Layer 5 of a small transformer language model trained on English Wikipedia (12 layers, counted from 0, width 96).
A neuron's activation on a vector x is GELU(weights . x), where the dot is the dot product.

Input weights of the MLP neurons that the questions are about. A number n stands for (n - 500) times 0.0016.
n9: 725,408,537,368,568,198,409,353,603,613,578,643,676,408,672,467,567,742,508,577,550,726,500,644,296,414,590,535,386,387,390,532,781,496,454,615,455,453,569,549,583,582,500,377,387,403,513,579,664,581,304,397,410,508,512,386,540,312,366,611,516,441,394,241,762,358,366,724,615,432,480,483,439,456,405,238,694,444,437,307,469,627,738,492,516,600,40,414,553,445,359,601,240,508,500,600
n17: 500,319,589,402,386,447,504,346,360,599,473,444,536,530,589,500,641,419,667,478,570,609,370,724,465,319,558,309,595,577,452,913,542,417,568,339,593,427,535,589,735,438,401,511,457,570,697,433,527,557,764,679,662,433,492,675,496,468,366,631,370,451,600,240,720,195,649,686,327,582,362,552,471,504,500,579,629,594,453,352,330,515,406,568,576,549,484,530,418,528,390,785,700,578,597,504
n37: 348,662,656,441,520,480,693,241,299,534,891,323,646,364,629,487,450,662,564,512,478,718,270,859,582,387,712,413,473,562,594,509,798,458,554,399,653,537,466,539,280,644,492,639,596,742,672,846,535,444,547,391,517,616,457,588,584,273,513,626,550,387,795,504,679,398,612,447,609,605,525,742,395,428,640,244,752,580,473,492,617,374,514,457,398,390,541,408,666,496,560,231,483,552,565,462
n104: 547,504,701,418,449,405,547,287,665,758,491,482,583,482,496,439,437,611,413,575,566,678,509,655,268,314,621,687,409,456,563,832,719,632,596,577,538,441,407,486,656,444,425,374,603,740,524,809,762,662,559,613,454,496,353,329,364,352,433,640,563,345,696,174,779,224,625,526,422,457,639,808,256,586,594,423,734,360,448,433,348,726,554,413,578,650,597,339,589,244,692,408,154,843,332,550
n114: 263,483,551,573,487,448,528,477,773,518,411,505,470,592,500,772,374,571,738,579,472,350,533,456,635,528,356,259,471,739,640,703,769,754,529,243,749,13,509,602,491,626,385,685,706,230,453,791,570,601,473,331,249,638,454,671,586,719,234,550,272,441,495,253,433,364,375,465,485,370,334,563,400,455,538,626,656,523,628,504,701,482,510,560,418,464,418,460,219,514,317,702,605,857,589,340
n164: 314,504,450,419,260,492,437,488,429,598,297,379,488,541,532,463,504,635,537,610,550,554,449,496,422,757,467,421,440,516,745,787,813,690,778,500,496,566,574,624,656,471,166,697,489,344,504,365,438,623,609,483,533,675,239,712,693,627,445,552,413,485,583,441,466,246,701,730,613,323,344,633,434,375,387,548,627,432,521,464,428,645,574,349,650,770,448,540,571,534,272,671,549,479,434,732
n183: 470,400,233,288,402,553,627,613,515,583,671,356,585,470,500,378,606,562,668,518,550,622,349,504,466,549,773,468,727,460,736,474,388,644,527,386,492,440,613,443,554,626,219,566,384,732,527,423,592,575,385,749,492,598,354,566,607,601,422,670,402,298,462,410,268,428,632,500,325,556,365,500,507,481,634,666,601,511,337,489,562,607,564,522,228,703,354,653,393,264,455,399,593,489,603,642
n240: 462,374,538,632,338,559,891,507,557,352,331,533,423,493,719,466,605,694,489,624,511,575,473,518,504,425,624,445,365,568,438,645,688,592,465,413,500,318,459,466,485,617,425,460,351,589,699,482,413,422,650,587,489,597,352,442,540,515,343,412,403,490,691,454,651,571,560,436,567,524,381,512,405,368,659,551,948,536,711,558,237,846,492,522,511,588,449,493,451,570,618,585,394,568,669,633
n344: 553,546,354,631,470,418,582,346,246,564,467,583,542,480,500,422,367,585,711,427,175,321,587,465,706,577,662,466,458,619,395,580,576,472,345,583,508,526,544,338,541,480,450,646,522,548,570,718,467,363,270,251,140,535,296,578,831,542,504,413,422,485,354,669,601,668,532,336,678,169,563,576,307,520,651,693,676,449,575,352,496,429,693,376,631,626,521,387,455,458,500,640,318,443,594,616
n345: 481,513,410,745,483,369,376,505,690,589,793,247,575,375,482,514,591,491,366,482,476,462,413,397,683,524,505,789,432,545,823,593,796,578,831,226,410,585,331,476,826,566,451,569,578,282,524,536,514,495,578,415,505,649,486,628,688,485,384,537,215,466,689,437,822,376,388,763,653,237,350,646,416,518,524,820,472,450,640,414,514,765,540,347,454,247,642,423,343,256,319,612,786,881,547,519
n360: 410,236,393,178,347,484,431,377,453,403,278,479,564,324,696,479,492,590,420,407,349,577,583,618,219,607,368,383,658,581,482,513,676,529,773,496,384,563,534,491,517,603,261,442,543,592,644,607,684,720,442,689,470,496,601,310,392,294,592,475,398,381,641,88,712,677,695,536,165,425,393,407,568,450,345,587,466,508,408,529,459,637,423,597,287,433,624,726,560,385,202,424,554,590,564,664

Each question shows a token from some text and the vector x that enters the MLP there. A number n stands for (n - 500) times 0.016.

"-": 527,526,581,508,516,759,460,497,540,550,459,502,504,501,512,519,492,430,495,545,524,509,482,502,493,426,493,594,519,488,425,495,511,488,464,498,507,498,476,542,527,508,593,402,501,519,497,501,539,545,476,516,509,281,467,468,483,464,495,477,509,540,476,481,524,484,513,503,483,516,525,507,492,505,499,433,520,603,507,502,488,523,492,486,562,529,508,414,524,534,526,494,459,505,470,490
Which neuron fires most, and how strongly? n104, at about 3.7

" an": 526,561,591,498,508,892,487,450,530,559,469,482,461,469,495,509,484,446,496,495,493,502,538,490,430,506,502,499,414,437,520,494,473,507,461,511,504,504,457,469,463,483,503,452,494,426,373,515,519,461,534,506,488,312,553,507,511,499,511,446,498,568,455,561,522,451,517,552,487,567,518,488,520,470,571,493,568,580,494,493,494,555,538,480,519,513,489,446,487,482,471,517,507,550,541,449
Which of these neurons fires most? n104

"ired": 420,571,500,473,444,895,458,498,517,456,566,498,456,522,488,478,477,463,527,535,655,503,506,478,546,485,452,438,500,513,499,507,504,486,460,522,487,534,552,536,516,537,489,457,505,443,481,466,411,523,463,493,568,400,510,512,492,523,397,503,492,487,520,511,519,502,452,518,527,558,459,533,539,538,498,429,495,592,445,508,520,557,439,556,517,488,496,471,475,483,499,488,493,462,458,531
Which of these neurons fires most? n17

" integ": 502,578,576,413,516,808,589,580,543,573,478,548,497,500,448,445,467,490,401,509,543,489,478,500,469,514,437,519,553,524,558,510,437,361,544,529,542,530,465,565,454,555,460,438,507,479,482,517,439,448,496,523,466,357,500,525,493,467,551,537,451,604,455,456,491,546,505,482,500,495,504,502,597,547,430,490,516,517,541,532,540,508,499,560,424,454,501,518,601,507,511,515,488,465,602,546
Which of these neurons fires most? n360

" Strat": 494,486,491,522,545,897,547,509,533,538,524,515,425,496,443,494,442,434,524,496,580,458,481,514,484,453,485,506,472,551,532,508,486,557,472,476,423,493,549,583,475,490,503,493,511,403,371,503,522,445,471,487,419,432,574,514,416,479,552,489,456,464,503,542,565,482,446,545,472,519,496,496,490,504,570,462,460,540,530,553,488,538,497,472,511,512,491,495,523,518,481,506,503,534,508,402
Which of these neurons fires most? n114

"\n\n": 508,521,440,462,500,808,495,490,542,518,584,546,514,487,546,457,468,529,545,467,520,550,453,494,481,451,505,573,515,447,516,531,460,475,494,491,494,508,504,496,565,532,567,458,481,503,446,478,491,498,520,502,528,234,568,512,544,448,472,515,549,571,449,500,526,525,517,513,533,482,484,534,615,426,442,479,503,557,495,488,494,491,528,486,493,496,422,510,505,477,491,535,455,531,487,527
Which of these neurons fires most? n9

" John": 584,557,460,519,522,878,522,510,518,503,561,448,469,503,526,559,497,420,500,514,654,512,540,509,563,468,523,420,559,518,494,476,426,514,515,531,538,463,535,484,404,505,531,427,493,442,405,490,450,447,492,522,494,389,594,510,482,470,550,483,476,475,490,474,566,511,530,469,451,540,483,509,548,521,484,468,512,575,479,537,508,478,453,508,427,489,470,534,458,499,522,411,483,474,578,475
Which of these neurons fires most? n183

"ost": 550,540,573,515,503,933,451,527,535,489,519,523,422,479,490,523,460,446,507,546,510,475,468,513,505,494,424,465,530,524,516,504,519,539,501,501,502,454,530,591,501,450,500,513,510,408,454,465,450,494,488,470,453,431,523,540,474,503,490,491,418,549,485,437,522,503,482,513,503,600,550,509,504,516,478,475,538,543,553,547,502,523,452,546,537,484,477,504,562,548,534,525,474,564,576,473
Which neuron fires most, and how strongly? n114, at about 3.2

"=": 494,554,540,464,652,805,425,548,496,511,577,556,522,488,521,554,536,506,500,469,487,511,455,510,475,498,572,618,436,462,434,450,481,396,518,495,481,440,590,518,544,526,534,406,492,598,408,519,460,512,477,480,582,393,659,489,548,500,552,490,531,487,406,511,535,484,453,454,594,499,504,453,578,498,506,443,456,546,537,486,492,506,457,566,564,505,412,477,433,473,553,441,457,482,456,524
Which neuron fires most, and how strongly? n9, at about 0.85

" Queen": 603,525,473,496,563,896,566,534,504,520,520,544,462,505,489,527,581,413,558,506,573,500,539,523,525,473,558,598,551,482,482,459,490,497,434,510,496,499,554,537,503,494,512,422,502,508,438,488,379,448,534,531,592,469,563,468,422,531,523,532,485,471,530,470,468,504,530,494,460,664,540,522,525,508,524,451,506,552,490,549,477,483,428,500,470,519,481,491,472,521,554,383,498,500,571,484
Which of these neurons fires most? n183

" was": 462,536,519,480,485,907,383,452,503,541,506,474,509,481,478,476,485,497,506,498,551,479,505,484,514,506,516,601,513,422,525,530,524,507,505,495,504,547,469,565,552,520,508,489,502,419,474,489,493,512,501,484,600,402,503,514,508,538,449,472,494,526,489,529,473,469,542,504,566,513,501,529,548,494,495,476,503,610,493,494,471,548,543,486,550,544,492,501,517,466,447,494,504,492,464,494
Which neuron fires most, and how strongly? n164, at about 3.1

" Tri": 468,541,548,514,571,811,559,532,472,515,486,486,445,498,475,408,535,519,510,480,594,419,511,510,512,439,529,480,495,477,439,513,460,495,484,473,474,500,500,579,529,470,542,413,516,402,450,427,513,475,438,507,543,439,533,448,432,516,492,488,507,559,409,536,504,469,457,421,550,629,517,501,435,562,553,457,534,506,492,556,465,471,477,510,451,494,487,440,547,480,497,438,439,516,548,470
Which of these neurons fires most? n240